Layer 5 of a small transformer language model trained on English Wikipedia (8 layers, counted from 0, width 64).
Take only the direct path to the model's output, skipping the later layers: a vector added to the residual stream pushes a token's score in proportion to its dot product with that token's output vector.

Output vectors of the tokens that the questions are about. A number n stands for (n - 500) times 0.0037.
"Medal": 640,724,349,340,440,555,419,505,635,442,481,467,355,383,180,400,905,323,414,597,713,102,555,721,669,539,329,449,644,560,671,585,740,421,523,420,346,515,682,297,538,551,642,453,619,629,664,450,372,480,398,565,574,325,828,164,541,432,351,524,515,440,492,422
" continues": 483,443,429,319,376,451,442,556,420,372,494,384,462,368,550,463,568,499,473,508,642,477,772,439,492,595,419,490,541,446,536,380,615,455,599,432,322,652,658,643,603,654,477,430,556,646,448,429,553,428,399,390,628,523,392,439,375,751,593,523,313,543,749,492
" name": 373,675,320,573,496,322,422,751,621,398,479,454,477,272,514,584,573,606,537,311,505,426,429,445,559,660,523,447,469,338,412,627,385,427,492,524,380,537,525,394,686,668,437,640,524,433,733,448,482,693,499,415,365,579,453,379,400,476,632,564,542,558,720,413
" population": 514,623,369,458,399,486,783,588,343,493,581,402,250,329,245,329,649,780,591,623,540,369,466,562,590,669,481,387,532,386,423,442,510,338,620,419,266,603,605,289,739,651,680,439,465,433,486,451,510,651,439,576,514,405,457,578,527,377,642,381,643,528,555,546
"elected": 640,401,465,151,568,372,565,517,503,641,469,336,451,373,526,423,623,235,309,363,515,258,656,337,544,674,527,463,659,380,521,516,739,458,578,621,394,398,657,691,807,718,580,226,699,527,551,476,451,411,499,558,608,588,636,403,630,451,467,494,528,511,389,274
"rant": 514,436,506,401,404,317,414,470,180,408,451,363,623,240,421,453,492,594,844,454,532,263,748,660,580,585,379,578,580,466,415,518,293,416,588,555,553,425,557,455,506,517,536,544,448,561,442,528,614,674,612,688,774,736,314,328,570,521,597,794,447,429,405,283
"ually": 350,675,602,250,884,356,651,528,234,428,262,470,455,457,625,154,788,595,488,430,910,307,456,560,486,670,112,669,574,380,510,559,625,588,448,217,356,275,492,714,569,547,473,499,650,501,930,447,323,421,553,472,733,111,475,304,437,607,557,751,562,264,744,481
"ased": 566,490,431,237,568,380,572,417,163,319,667,359,187,282,509,421,488,475,579,371,625,306,652,327,424,763,421,298,612,494,437,490,496,725,734,591,213,584,599,778,574,850,367,460,624,530,674,540,692,598,762,385,609,396,547,259,488,509,705,558,379,483,491,470
" locality": 734,525,388,466,573,393,534,755,312,429,436,344,228,129,360,444,666,728,525,576,360,591,452,559,618,625,479,660,584,283,425,512,577,332,555,412,258,414,471,332,884,628,390,463,669,553,716,332,416,350,592,600,462,454,473,430,428,684,667,633,499,556,652,422
" density": 617,640,311,238,470,286,716,632,473,592,322,607,298,336,361,400,620,726,554,563,510,467,549,721,906,617,461,381,608,400,319,492,506,421,642,264,291,391,557,612,656,428,687,476,528,447,502,452,355,670,630,523,468,492,376,548,514,372,810,329,403,240,709,506
"bed": 701,420,529,244,630,380,473,529,432,509,394,540,410,302,545,562,417,397,699,455,656,316,716,392,500,619,350,498,568,281,473,559,509,380,541,524,449,356,504,627,623,498,436,561,364,623,410,660,635,636,662,524,647,799,335,557,384,646,648,500,387,385,475,212
" anniversary": 456,583,331,160,355,296,144,572,423,730,547,669,309,372,356,427,759,415,763,428,584,304,580,393,529,653,346,455,564,479,528,575,563,567,499,242,338,528,570,486,746,622,611,332,468,480,608,625,297,655,438,664,610,493,450,461,613,670,674,688,462,547,456,453
" is": 371,478,525,538,349,498,523,601,659,267,563,336,599,544,495,425,551,547,419,496,529,640,600,579,412,623,506,536,464,398,625,640,377,284,597,396,518,575,506,684,542,635,479,482,423,614,378,442,578,476,312,358,438,418,406,491,346,656,570,404,389,581,797,513
" word": 465,784,257,466,507,338,432,613,399,481,487,318,477,259,374,565,627,603,541,425,469,440,507,388,603,629,461,393,497,448,493,455,497,510,538,331,411,373,617,490,613,430,503,464,518,467,558,790,486,494,609,608,463,413,433,378,391,598,754,623,650,615,754,420
"\"": 379,351,446,636,352,578,698,437,354,415,594,594,492,649,359,581,869,522,357,218,261,568,443,303,419,594,277,374,505,374,663,573,416,482,407,390,734,270,244,517,545,673,207,425,607,795,623,573,546,469,542,549,523,619,533,704,371,478,715,532,717,657,366,537
"zon": 677,596,444,497,602,479,397,519,452,480,323,484,460,288,427,281,523,272,445,774,508,432,636,474,544,601,542,416,531,338,457,447,489,328,694,584,457,498,330,457,448,534,346,495,587,487,604,605,394,575,605,699,623,568,568,476,524,578,648,660,424,572,438,355
" Pld": 448,612,378,535,397,364,469,651,359,433,434,550,501,290,188,559,607,729,433,510,626,450,792,643,698,482,372,773,664,422,308,331,908,567,414,501,212,626,758,541,631,353,601,154,447,472,598,246,425,496,520,295,720,551,852,204,276,625,726,463,344,276,653,534
" Authority": 410,534,429,546,518,321,512,421,227,413,304,430,582,289,494,600,712,791,319,398,442,417,527,613,574,679,602,332,588,171,228,615,735,308,270,585,338,306,808,401,630,807,520,562,656,570,531,647,512,390,467,455,626,522,613,499,544,465,603,628,384,465,630,480
" Elevation": 543,686,384,320,394,481,565,606,198,531,469,575,537,396,432,358,587,600,553,653,633,515,940,536,630,495,401,513,611,135,459,519,635,227,387,519,28,344,753,284,679,680,847,209,489,516,500,532,590,425,588,384,321,406,535,311,436,734,457,402,499,569,830,628
" Quarter": 508,653,483,545,539,429,408,490,473,577,561,603,528,400,496,537,573,574,446,595,456,328,586,405,641,445,483,393,551,499,406,439,388,624,498,576,482,500,496,484,656,778,408,369,555,485,627,562,400,462,379,624,447,382,455,377,538,468,699,586,315,495,474,360
"uth": 624,305,555,375,605,339,599,666,617,550,393,392,406,369,469,752,502,401,717,486,356,451,510,524,641,559,550,388,539,307,269,395,548,284,673,490,423,662,506,454,646,704,499,307,362,543,535,605,494,201,556,606,703,453,513,284,440,706,737,395,533,559,510,456
" Census": 503,777,210,402,532,277,465,526,241,523,496,395,294,508,612,498,802,714,576,883,404,531,645,508,497,578,625,174,596,255,503,345,573,373,658,214,67,664,597,363,819,615,895,203,466,550,417,411,433,632,551,555,324,459,662,358,431,454,441,695,589,479,742,414
" Genus": 484,669,313,498,490,247,628,514,296,611,363,478,175,267,478,638,547,628,426,499,622,234,561,575,451,447,444,453,603,284,265,645,716,554,266,637,514,330,832,289,830,766,429,614,577,581,431,526,408,489,651,508,741,284,516,322,363,489,669,655,442,784,696,257
" median": 529,796,288,225,424,429,744,427,312,483,447,476,342,330,411,524,548,755,373,664,578,392,423,557,683,563,321,505,585,607,486,495,414,346,452,340,184,458,722,391,707,707,711,265,539,356,776,438,637,715,479,681,293,191,652,439,266,500,546,654,687,482,717,530
" line": 340,416,475,532,382,517,522,607,503,536,490,495,489,428,391,505,501,593,401,430,576,458,729,358,670,560,521,381,486,379,409,585,562,323,616,538,461,563,579,543,607,467,378,487,530,460,689,517,441,512,480,505,405,547,413,534,463,626,529,514,346,614,537,551

Output weights of attention head 0. The head adds the sum of these rows, row i times number i of z. A number n stands for (n - 500) times 0.00068.
o0: 286,385,449,600,349,264,367,644,641,592,588,504,451,624,672,527,382,604,418,463,674,532,567,415,508,374,244,570,601,422,803,740,415,345,559,674,309,586,571,498,448,536,606,406,363,670,418,474,445,635,513,446,567,457,353,434,433,397,573,662,278,485,622,469
o1: 571,548,367,955,632,582,464,516,555,545,713,645,735,687,448,487,722,422,730,385,195,379,492,182,522,639,576,469,480,425,249,524,393,604,194,557,502,393,290,386,458,671,539,476,466,656,580,602,577,693,386,558,434,374,328,340,701,271,465,426,336,404,337,665
o2: 209,521,653,609,662,420,492,508,496,304,509,492,576,538,542,485,671,639,199,520,476,686,571,603,457,378,585,424,375,525,438,564,500,121,505,638,472,710,470,375,547,466,449,841,550,781,597,393,259,616,321,437,550,531,351,445,536,598,737,560,465,545,336,223
o3: 171,454,432,617,540,714,465,552,575,603,287,595,391,644,679,630,285,523,461,397,246,498,538,711,536,522,475,518,476,475,544,616,652,411,696,649,379,255,712,349,475,478,247,186,629,279,491,584,545,617,465,415,826,603,683,495,651,253,432,708,699,414,228,404
o4: 571,457,503,309,387,531,200,256,502,556,506,558,445,687,573,609,400,447,386,484,477,475,564,375,604,511,290,319,467,437,548,572,378,778,496,546,663,532,456,431,567,385,564,707,574,735,636,377,571,511,484,562,620,450,481,418,601,524,543,477,363,548,619,408
o5: 664,451,587,641,549,199,518,468,481,600,665,475,777,512,376,485,413,515,432,601,368,516,515,308,776,379,631,391,330,516,262,607,489,569,432,754,568,466,461,628,416,487,505,897,437,253,544,628,503,651,652,595,376,473,655,237,570,256,362,331,420,356,655,365
o6: 220,564,812,550,439,608,673,620,525,132,366,327,495,377,391,474,482,776,221,477,589,484,511,434,426,385,741,629,334,546,462,487,539,412,614,493,364,416,425,582,720,548,851,355,411,295,420,483,744,400,467,525,402,538,306,302,636,743,530,253,491,510,898,610
o7: 905,495,451,619,410,599,528,177,605,368,492,537,440,551,522,560,539,420,417,595,683,609,498,692,536,424,611,429,536,685,409,550,348,737,319,347,401,598,570,719,413,188,633,364,666,277,338,269,598,516,581,518,497,298,405,418,718,627,439,476,597,505,352,414
o8: 585,551,409,544,555,686,577,604,398,574,299,470,309,184,591,510,519,526,424,406,604,503,642,343,608,300,699,575,557,376,727,585,301,528,656,501,486,558,475,556,505,396,408,552,610,623,546,365,641,616,489,541,610,414,369,421,178,445,651,606,636,476,372,144
o9: 423,416,620,419,246,262,450,602,458,339,740,643,605,270,467,523,534,534,323,440,648,312,396,140,792,805,454,601,597,324,791,759,445,268,604,709,415,721,510,618,201,594,717,512,478,568,416,844,776,377,345,400,497,438,420,447,311,557,611,489,201,569,542,505
o10: 363,577,602,461,396,413,489,442,486,399,561,494,622,656,538,497,484,799,216,743,587,506,511,444,340,411,434,330,410,563,466,442,650,320,469,378,533,558,728,500,506,466,655,345,446,555,428,481,470,623,359,542,616,324,472,429,486,491,586,575,504,643,613,577
o11: 615,594,630,385,649,443,356,433,422,625,494,550,421,560,459,405,743,586,698,554,328,535,530,380,511,668,481,488,442,460,688,477,441,599,544,234,651,479,510,621,382,413,432,548,371,581,268,469,483,636,337,412,597,456,448,402,259,637,385,465,344,836,520,588
o12: 573,537,592,652,708,371,479,364,344,434,579,644,527,416,629,300,428,768,482,328,491,786,475,634,537,407,681,252,461,436,257,546,663,325,464,480,313,642,407,407,685,342,641,761,853,346,713,365,342,406,379,438,594,633,580,399,509,432,488,501,553,572,294,230
o13: 664,378,560,624,438,339,423,365,648,604,768,465,561,839,444,657,618,236,644,491,409,632,469,658,442,226,291,521,747,485,269,777,89,464,498,528,612,490,470,522,451,528,482,805,510,307,314,651,232,497,517,474,421,484,390,564,462,618,532,412,413,530,603,413
o14: 411,301,392,486,608,652,580,494,367,715,661,747,482,569,407,233,583,562,447,420,406,496,451,520,439,444,355,585,678,519,670,458,254,753,574,644,466,506,410,567,740,363,289,575,499,455,497,603,529,422,392,740,619,708,654,517,214,325,356,624,440,283,337,562
o15: 551,431,487,466,495,577,562,327,476,501,650,504,514,486,560,408,540,475,484,342,315,584,660,600,559,412,505,546,277,425,504,412,602,600,477,603,507,527,410,509,366,355,555,599,699,406,555,512,542,242,538,401,680,482,526,462,410,813,286,363,546,528,590,537
o16: 495,428,513,585,645,478,695,420,321,734,447,768,435,318,586,182,487,569,320,482,690,519,672,555,612,448,600,377,384,575,503,479,601,282,572,653,224,537,576,485,593,552,391,667,606,319,486,363,764,429,480,298,536,733,593,320,569,406,439,382,617,495,360,405
o17: 460,514,610,459,418,602,452,643,309,761,553,607,637,278,412,700,430,518,486,573,411,347,581,580,472,426,714,478,327,433,337,392,500,293,518,557,654,598,763,496,413,516,541,570,499,420,491,293,460,506,194,372,590,601,287,462,342,648,470,412,723,861,455,572
o18: 765,416,444,653,388,232,604,478,571,370,493,684,510,507,571,572,402,481,440,278,903,339,325,617,591,529,567,548,434,571,526,474,557,457,338,269,561,480,556,454,480,607,514,343,441,326,426,279,393,618,656,609,529,423,615,523,663,614,447,507,525,621,430,507
o19: 663,541,509,416,253,354,436,468,406,647,557,445,429,756,734,607,440,647,700,490,550,401,715,432,446,812,423,407,563,399,540,321,510,485,712,518,476,321,465,568,264,584,514,526,424,294,677,608,334,392,487,425,563,528,545,393,449,200,685,536,349,622,333,569
o20: 353,358,558,513,484,633,736,537,497,650,324,360,610,479,568,468,518,407,489,452,317,628,596,464,358,474,491,761,579,534,383,362,431,458,715,549,573,447,406,494,206,381,499,649,661,337,569,723,554,204,780,473,556,528,248,408,372,614,492,608,655,610,518,338
o21: 310,700,665,211,484,262,401,376,558,431,616,394,502,648,484,570,668,612,167,460,360,406,469,501,588,628,499,465,583,599,434,756,472,621,742,533,364,528,571,672,453,428,603,489,326,379,514,912,707,740,430,546,533,351,529,454,672,376,542,498,405,440,301,121
o22: 537,422,294,364,379,258,406,470,522,580,667,679,589,484,436,472,552,426,445,317,503,491,420,439,451,533,498,596,569,397,733,664,614,543,618,511,529,544,541,558,442,338,303,598,338,592,582,309,697,482,555,484,658,385,748,346,549,583,351,472,517,453,549,571
o23: 622,635,468,492,539,429,611,530,382,454,481,490,355,305,465,402,590,421,812,536,623,314,648,686,515,651,723,488,630,558,439,431,380,483,516,377,383,372,646,681,565,469,595,461,519,234,362,457,522,458,483,365,490,506,493,541,329,598,457,411,544,569,518,495
o24: 277,408,377,585,420,363,309,584,569,529,618,723,483,567,381,513,352,583,553,355,675,461,417,387,484,561,510,637,645,485,424,702,243,504,331,602,605,531,561,484,605,411,803,709,578,405,313,563,432,464,515,620,505,679,380,424,367,390,625,583,395,498,465,543
o25: 348,522,448,577,404,608,660,560,360,544,488,444,499,363,317,328,537,702,508,409,473,741,606,441,378,337,508,606,707,610,523,492,398,568,636,594,327,391,429,697,767,253,544,508,541,421,519,651,572,513,369,465,398,569,480,379,200,582,560,375,550,439,856,470
o26: 302,365,556,209,693,619,575,587,464,302,302,637,537,606,467,488,584,542,212,414,436,419,411,457,718,593,437,308,649,479,593,560,596,350,231,401,513,384,457,265,648,699,678,510,634,724,575,451,497,423,636,459,452,456,232,673,768,662,401,501,587,540,606,432
o27: 336,560,725,644,673,472,403,384,380,382,577,384,700,233,399,420,403,595,739,588,499,381,418,494,576,455,625,409,285,286,539,411,579,679,497,377,576,618,423,267,541,422,533,292,721,692,469,536,539,335,310,614,425,675,626,573,270,522,386,596,497,674,648,703
o28: 408,418,602,227,560,400,359,495,411,350,525,471,417,836,505,411,541,351,699,559,466,390,613,494,456,703,608,441,605,648,570,545,673,508,473,490,354,447,515,389,451,358,580,768,542,337,556,537,459,401,587,559,629,263,535,454,559,562,229,532,516,422,716,518
o29: 624,528,542,583,422,477,442,523,556,510,530,485,686,629,295,772,502,488,645,584,269,599,479,294,829,633,504,609,376,579,377,690,513,639,469,658,491,547,395,507,308,416,480,653,326,562,378,513,465,517,439,189,417,459,431,320,501,446,408,343,457,514,489,598
o30: 406,444,584,471,598,492,585,497,553,509,593,448,472,754,571,488,371,629,255,382,504,555,491,406,353,407,698,674,171,532,520,502,605,722,243,383,561,471,580,509,625,585,614,454,466,348,313,390,707,597,531,575,589,573,511,368,807,344,335,631,471,389,394,395
o31: 392,548,434,437,392,452,534,623,532,445,452,551,545,395,611,438,298,603,404,153,629,553,504,374,399,439,627,640,403,340,464,403,633,568,404,521,777,443,278,401,472,508,418,506,435,684,689,561,431,483,842,613,693,464,530,499,555,620,591,506,430,500,579,387
o32: 378,460,486,297,453,595,505,416,535,583,319,664,383,476,517,486,493,431,307,480,424,412,673,671,395,522,263,513,543,689,180,648,299,861,807,444,701,337,599,489,666,527,295,512,220,521,524,667,564,588,633,461,465,479,623,532,597,356,696,452,663,413,486,275
o33: 323,383,470,656,493,554,391,562,472,575,617,445,522,584,338,642,626,593,527,419,313,738,281,513,560,470,362,702,638,404,500,525,316,448,659,526,671,468,316,566,343,347,486,673,558,272,408,590,269,408,531,635,443,698,636,588,444,499,519,430,417,475,483,658
o34: 850,275,772,653,689,496,577,345,539,547,365,439,443,525,534,485,377,402,612,454,455,429,514,619,584,408,462,556,343,565,584,455,546,632,590,449,416,579,479,318,781,593,479,564,493,586,510,151,642,205,358,475,425,616,459,454,299,397,290,823,586,479,356,524
o35: 463,535,488,700,671,776,472,533,240,343,542,646,316,540,440,401,721,456,738,605,288,268,479,477,671,871,482,417,583,710,309,441,488,416,497,309,385,360,687,530,638,514,701,488,575,257,310,486,575,616,152,454,615,337,638,604,502,532,278,356,436,453,569,642
o36: 498,768,241,212,425,616,490,463,576,477,566,393,429,446,450,515,308,494,587,681,690,615,108,449,466,467,364,585,474,563,616,451,539,609,496,417,322,855,476,466,498,334,491,448,750,474,426,634,460,470,306,632,622,671,693,576,398,675,480,363,539,506,386,500
o37: 509,427,625,437,408,492,737,378,633,465,475,767,613,384,640,492,464,548,265,540,294,564,483,607,507,499,356,443,278,473,374,603,128,794,573,471,542,458,482,558,457,506,500,329,509,474,692,587,659,502,439,517,426,559,364,491,656,489,715,358,512,635,538,291
o38: 871,629,638,450,499,493,507,450,518,639,536,347,488,637,594,501,457,499,637,636,587,438,433,250,578,580,511,510,805,491,274,488,349,477,562,335,585,578,369,462,333,601,549,760,411,406,429,583,558,343,631,571,555,379,356,411,538,345,555,597,354,546,216,319
o39: 390,568,687,400,523,560,423,597,345,420,642,534,434,202,350,377,741,683,311,721,650,415,660,495,503,425,612,428,894,411,482,528,367,353,640,407,566,581,409,477,459,641,106,331,384,495,409,685,565,536,387,578,552,490,602,465,487,613,697,525,405,620,304,467
o40: 530,252,642,696,272,628,256,425,576,403,448,425,372,618,624,701,241,420,615,331,499,687,844,432,345,505,525,635,444,481,496,612,529,636,555,604,453,378,320,365,475,539,521,525,658,291,657,479,531,398,388,398,345,595,441,178,772,582,656,452,485,589,753,522
o41: 415,540,569,441,499,507,481,597,581,426,487,390,638,495,438,713,547,641,445,331,417,519,472,521,507,443,561,561,668,255,555,741,659,360,620,573,462,547,494,448,489,604,610,294,528,632,411,680,433,267,495,211,504,582,274,505,262,441,548,705,658,576,232,549
o42: 545,451,554,607,456,483,336,589,622,372,482,428,314,731,523,467,535,285,497,492,687,606,527,363,200,420,621,607,470,666,569,677,807,301,436,651,193,610,497,530,540,645,583,462,482,293,376,578,607,584,570,436,463,363,437,262,589,471,402,490,455,319,607,678
o43: 544,308,417,697,539,639,583,640,447,625,626,906,628,376,485,395,545,489,328,406,576,457,433,369,436,408,478,704,272,569,290,604,532,602,536,576,560,765,416,387,438,645,411,601,465,404,412,561,450,471,515,495,595,585,511,277,352,445,420,358,626,520,295,648
o44: 761,605,698,385,323,560,560,274,504,660,438,516,625,711,475,532,293,472,560,239,469,549,378,628,607,507,587,406,590,520,473,639,565,380,599,658,453,418,602,652,474,211,457,576,248,545,448,568,524,446,387,324,433,384,448,759,495,495,418,489,665,411,549,406
o45: 422,609,466,373,458,284,361,647,553,486,454,348,291,627,477,729,308,370,735,596,445,397,374,279,524,582,551,628,356,555,624,413,528,540,444,449,551,497,524,212,586,577,451,651,689,479,624,403,571,597,392,717,748,510,626,344,340,458,490,674,379,594,502,410
o46: 569,415,738,262,562,727,489,466,443,537,546,355,628,651,361,676,396,610,479,780,173,661,514,525,630,498,658,379,600,466,552,572,401,640,399,443,474,420,552,544,430,367,346,518,541,331,519,421,519,507,187,521,290,572,461,519,849,402,409,521,644,518,489,379
o47: 566,285,533,314,569,568,686,668,346,311,495,834,554,549,332,643,583,509,242,431,359,673,447,426,587,466,678,420,517,510,514,639,476,412,192,514,538,481,467,380,734,670,325,686,791,448,633,437,383,534,287,350,533,603,401,407,496,578,532,484,663,583,402,289
o48: 228,600,451,510,725,651,223,509,466,608,544,493,236,479,500,254,684,475,612,418,653,466,694,535,382,410,626,570,504,478,529,567,401,568,423,344,543,501,448,479,502,429,509,614,345,559,216,320,556,678,589,554,509,495,449,496,731,743,404,275,421,526,637,574
o49: 632,410,603,734,627,584,396,477,485,357,516,467,478,626,490,534,607,387,519,373,407,513,534,385,401,371,516,488,564,480,526,589,648,398,397,460,419,490,473,426,775,699,531,441,733,486,389,511,546,573,312,381,708,449,367,225,405,714,303,601,400,633,554,495
o50: 468,481,500,285,563,421,424,412,403,262,485,481,351,620,428,583,770,552,424,485,598,436,436,589,632,577,599,335,650,294,862,437,479,488,498,340,635,311,351,515,366,482,316,386,733,276,492,597,337,452,693,697,541,532,773,645,472,525,522,527,470,521,378,619
o51: 688,672,635,493,534,452,476,585,331,607,381,137,367,520,480,503,548,446,621,251,634,500,492,326,381,457,793,577,601,470,612,445,546,576,724,530,449,424,357,728,711,468,470,681,337,492,604,508,603,657,597,600,421,470,510,448,393,289,478,565,389,334,557,272
o52: 303,505,975,636,578,485,440,407,427,601,665,414,541,304,559,369,431,502,498,543,487,228,610,541,808,360,429,487,480,434,281,530,245,602,673,535,559,593,377,278,401,586,504,457,424,535,380,748,694,422,463,626,567,505,434,619,507,641,395,488,270,645,632,342
o53: 270,186,453,417,761,531,666,716,319,407,401,670,507,291,446,354,605,603,273,532,563,199,451,678,844,772,238,453,739,532,551,460,378,415,636,614,496,507,563,450,766,730,590,685,490,606,477,493,281,242,600,488,447,810,499,673,353,317,450,667,439,358,205,429
o54: 520,400,557,426,449,608,361,459,422,545,387,777,431,446,219,591,475,400,361,461,577,271,564,346,679,577,680,345,630,477,616,644,519,266,409,682,577,269,605,445,586,718,356,525,567,253,412,699,737,570,310,528,235,646,601,446,501,410,618,404,705,484,523,701
o55: 442,440,615,376,455,409,407,699,482,501,466,611,445,420,549,425,503,434,515,636,397,550,739,520,259,377,576,414,545,482,490,530,581,232,455,492,627,403,658,493,416,622,288,473,419,450,570,561,377,682,494,458,606,289,435,433,384,666,568,518,546,699,768,477
o56: 461,510,543,553,405,477,263,439,387,658,316,613,360,254,471,456,469,387,430,551,557,463,567,410,621,589,427,457,462,649,443,528,497,391,715,600,653,545,675,591,374,355,438,655,425,549,476,553,640,708,502,530,493,386,589,482,321,508,617,464,478,576,646,407
o57: 504,559,505,539,563,247,350,295,501,460,491,620,339,816,367,741,834,321,646,290,343,573,599,624,781,598,526,369,139,531,467,657,651,683,264,541,653,316,478,375,464,463,557,508,501,740,374,351,504,493,775,117,486,388,591,710,403,414,401,479,497,455,498,751
o58: 334,351,535,539,479,412,328,559,432,443,388,714,396,448,512,415,582,558,473,423,495,656,588,484,336,659,516,541,527,545,571,553,663,622,586,430,439,438,513,579,565,374,572,285,492,428,508,332,707,441,697,342,636,494,517,250,576,482,381,566,406,627,607,691
o59: 437,366,592,512,557,271,449,512,487,553,637,413,455,733,510,566,596,687,379,399,569,360,746,472,341,586,433,726,436,663,360,515,494,623,510,281,689,501,718,557,565,680,753,599,279,393,192,608,346,613,414,437,483,509,360,353,291,410,522,768,442,671,281,373
o60: 330,498,711,328,575,410,264,656,518,565,691,456,418,469,614,514,597,500,307,423,233,557,396,566,473,445,424,542,574,367,491,605,663,189,739,655,472,693,427,469,325,632,457,592,455,383,673,747,430,505,476,620,707,446,547,583,548,581,420,532,361,520,316,368
o61: 220,565,495,398,466,377,450,613,346,411,336,577,396,498,485,612,733,363,297,183,571,409,478,535,338,657,654,567,489,672,407,477,611,451,701,655,412,535,396,444,566,472,498,614,603,484,822,730,434,671,619,558,599,459,436,453,403,447,635,524,562,512,292,231
o62: 689,414,397,324,517,795,305,342,605,466,294,567,549,692,360,527,605,422,289,630,481,474,524,284,423,570,392,496,474,625,711,653,557,721,652,569,535,605,505,644,499,380,396,692,389,582,396,524,536,603,397,539,397,446,448,134,467,534,465,376,668,455,496,654
o63: 490,791,720,532,416,522,595,350,366,670,396,605,483,341,438,413,459,321,617,387,513,605,286,466,692,576,672,391,510,596,315,519,221,533,440,579,469,473,418,591,413,252,388,455,538,592,512,788,781,713,464,484,391,487,440,828,565,458,642,368,386,523,575,176

Each question shows a token from some text and the vector z that the head gathered there. A number n stands for (n - 500) times 0.0034.

"\n\n": 548,412,634,420,476,326,658,418,563,590,647,620,572,318,389,373,461,626,455,463,352,554,383,565,526,615,579,667,512,441,415,430,386,394,445,625,640,420,412,636,517,544,539,402,407,614,515,553,567,598,473,534,506,494,556,588,576,355,533,582,504,617,515,523
Pushed up most: " Census"

" legal": 493,461,603,492,395,411,629,422,564,629,592,548,517,402,534,387,478,601,477,506,445,629,399,554,528,583,500,539,472,424,459,469,475,479,446,608,517,449,480,681,398,577,540,516,525,496,460,546,480,548,522,605,542,578,596,566,577,362,478,614,595,684,495,588
Pushed up most: " population"

" done": 535,375,601,380,450,448,634,403,597,710,587,528,511,457,405,419,515,641,490,489,492,551,493,558,517,545,514,541,468,427,363,463,459,488,444,535,499,431,496,661,439,590,544,518,418,515,372,513,492,549,509,564,528,595,589,603,642,367,514,574,612,642,510,459
Pushed up most: " continues"

" way": 534,401,692,477,469,480,653,367,587,704,618,499,535,420,488,405,537,601,429,469,466,611,425,526,556,569,544,590,523,470,415,482,482,438,426,543,564,455,467,698,415,585,536,533,440,581,428,609,454,564,523,541,582,640,611,586,598,365,461,558,571,698,541,538
Pushed up most: " Authority"

" |": 419,398,558,399,434,492,635,409,658,717,502,526,501,332,566,417,611,508,552,451,495,690,532,577,503,611,585,488,505,394,386,534,581,456,383,590,598,476,526,742,327,478,455,600,457,479,379,557,534,469,579,623,563,724,673,495,654,212,436,543,568,745,633,571
Pushed up most: "ased"

"ief": 564,556,753,477,366,536,739,358,592,612,533,472,559,452,482,341,573,650,427,440,447,495,366,539,559,619,445,551,418,542,454,473,383,494,494,545,444,423,459,663,499,562,638,567,454,554,444,612,505,627,387,679,570,585,571,572,564,352,484,507,545,689,472,604
Pushed up most: " name"

"ities": 589,334,593,466,358,390,724,450,560,670,564,534,526,504,470,453,500,637,427,408,535,545,474,607,508,672,530,523,546,491,367,339,389,521,552,638,474,365,439,597,470,679,635,462,556,432,465,513,479,657,424,578,518,621,532,582,565,346,573,579,609,574,523,428
Pushed up most: " Elevation"

"ss": 481,460,614,535,442,541,752,413,567,704,611,433,497,417,438,426,509,660,365,300,487,638,361,446,605,629,604,520,376,562,505,474,470,488,338,520,679,544,420,613,438,635,571,568,444,583,534,716,389,585,415,440,501,512,728,562,582,352,433,491,582,618,575,598
Pushed down most: "ually"

" +": 517,362,609,460,452,497,644,364,647,729,575,442,498,364,558,426,621,526,487,412,492,642,518,530,505,631,592,564,494,365,425,526,537,403,415,492,557,471,438,750,378,543,496,540,416,520,398,607,463,539,571,575,588,695,684,567,612,261,452,528,553,703,551,532
Pushed up most: " median"

" the": 486,436,670,466,403,479,658,415,593,649,569,513,538,402,503,394,541,614,483,464,480,572,420,549,555,577,498,593,474,484,444,512,448,474,442,502,548,456,472,711,426,576,526,557,457,551,456,612,477,534,540,578,557,592,612,561,569,364,472,547,532,702,517,590
Pushed up most: " Authority"

"ita": 470,520,685,506,405,460,430,301,744,523,524,405,738,307,555,383,530,655,494,314,436,349,354,474,639,575,562,745,234,330,461,706,421,487,453,460,541,406,368,584,268,653,355,680,375,550,256,714,417,551,472,600,495,732,527,548,622,501,444,526,512,764,279,685
Pushed down most: " is"

"=": 591,272,594,464,563,396,777,524,595,617,679,449,522,264,409,402,494,585,753,400,187,688,556,550,521,569,595,503,645,381,479,533,355,322,453,655,704,198,346,590,430,462,754,473,415,788,242,559,541,742,614,734,475,548,616,516,639,466,573,588,590,925,583,402
Pushed up most: "Medal"

" activities": 447,589,634,444,467,501,396,257,663,481,514,344,666,427,612,387,450,588,454,331,391,320,344,413,650,597,546,756,189,328,412,734,487,542,374,390,586,436,349,608,292,644,343,711,324,532,228,719,398,537,535,570,488,711,570,537,570,534,375,465,481,746,324,653
Pushed up most: "\""

" taken": 517,528,669,491,521,481,537,296,695,656,514,464,501,491,562,307,642,672,435,560,509,635,342,469,622,580,562,383,283,421,460,560,625,500,338,480,529,509,612,743,423,549,436,613,515,515,418,658,514,500,448,652,612,657,775,517,668,270,327,620,587,769,513,748
Pushed up most: "bed"

"c": 453,406,542,504,415,528,569,459,730,625,565,569,596,340,492,423,610,590,462,375,498,628,468,517,473,611,537,603,457,455,443,485,466,407,455,466,603,446,472,674,371,628,572,594,489,530,453,629,461,576,558,621,505,456,711,603,652,416,502,503,572,708,608,635
Pushed up most: " median"

"Char": 465,575,629,438,516,497,441,267,617,502,537,404,646,379,588,408,457,566,453,375,348,379,371,400,621,589,574,752,279,375,432,731,481,512,350,400,618,456,354,644,361,581,362,665,332,567,315,704,466,508,559,539,528,639,579,547,555,528,405,445,494,713,370,647
Pushed down most: " is"

" char": 506,407,589,432,464,482,549,376,603,585,595,475,564,422,506,407,483,589,459,446,440,543,408,525,562,616,527,593,437,399,408,525,495,463,402,525,588,418,423,599,377,580,505,549,413,550,354,583,438,549,516,587,481,624,576,578,614,423,465,587,541,712,488,532
Pushed up most: " Genus"

"v": 419,483,592,544,471,560,666,309,599,649,572,396,609,283,523,455,722,566,366,350,484,664,496,407,473,601,626,636,371,391,582,537,545,373,490,379,528,539,407,667,449,646,532,557,454,499,497,672,414,558,502,572,546,539,828,518,560,409,487,470,583,668,535,605
Pushed down most: " anniversary"

"ha": 420,562,838,511,531,586,755,421,644,613,671,532,675,449,452,489,623,665,407,332,503,655,365,439,474,617,606,601,410,552,457,497,540,383,500,569,489,624,466,667,432,583,456,620,485,565,463,777,394,717,402,494,673,538,641,574,609,411,398,527,539,715,620,632
Pushed down most: " anniversary"

" rel": 538,382,607,449,439,446,625,402,591,689,588,530,501,404,517,419,517,586,470,490,466,605,441,563,556,599,514,538,520,443,441,488,481,444,439,571,555,434,468,674,423,550,550,523,457,561,417,570,479,551,514,573,547,616,592,589,606,363,492,620,569,680,514,534
Pushed down most: "\""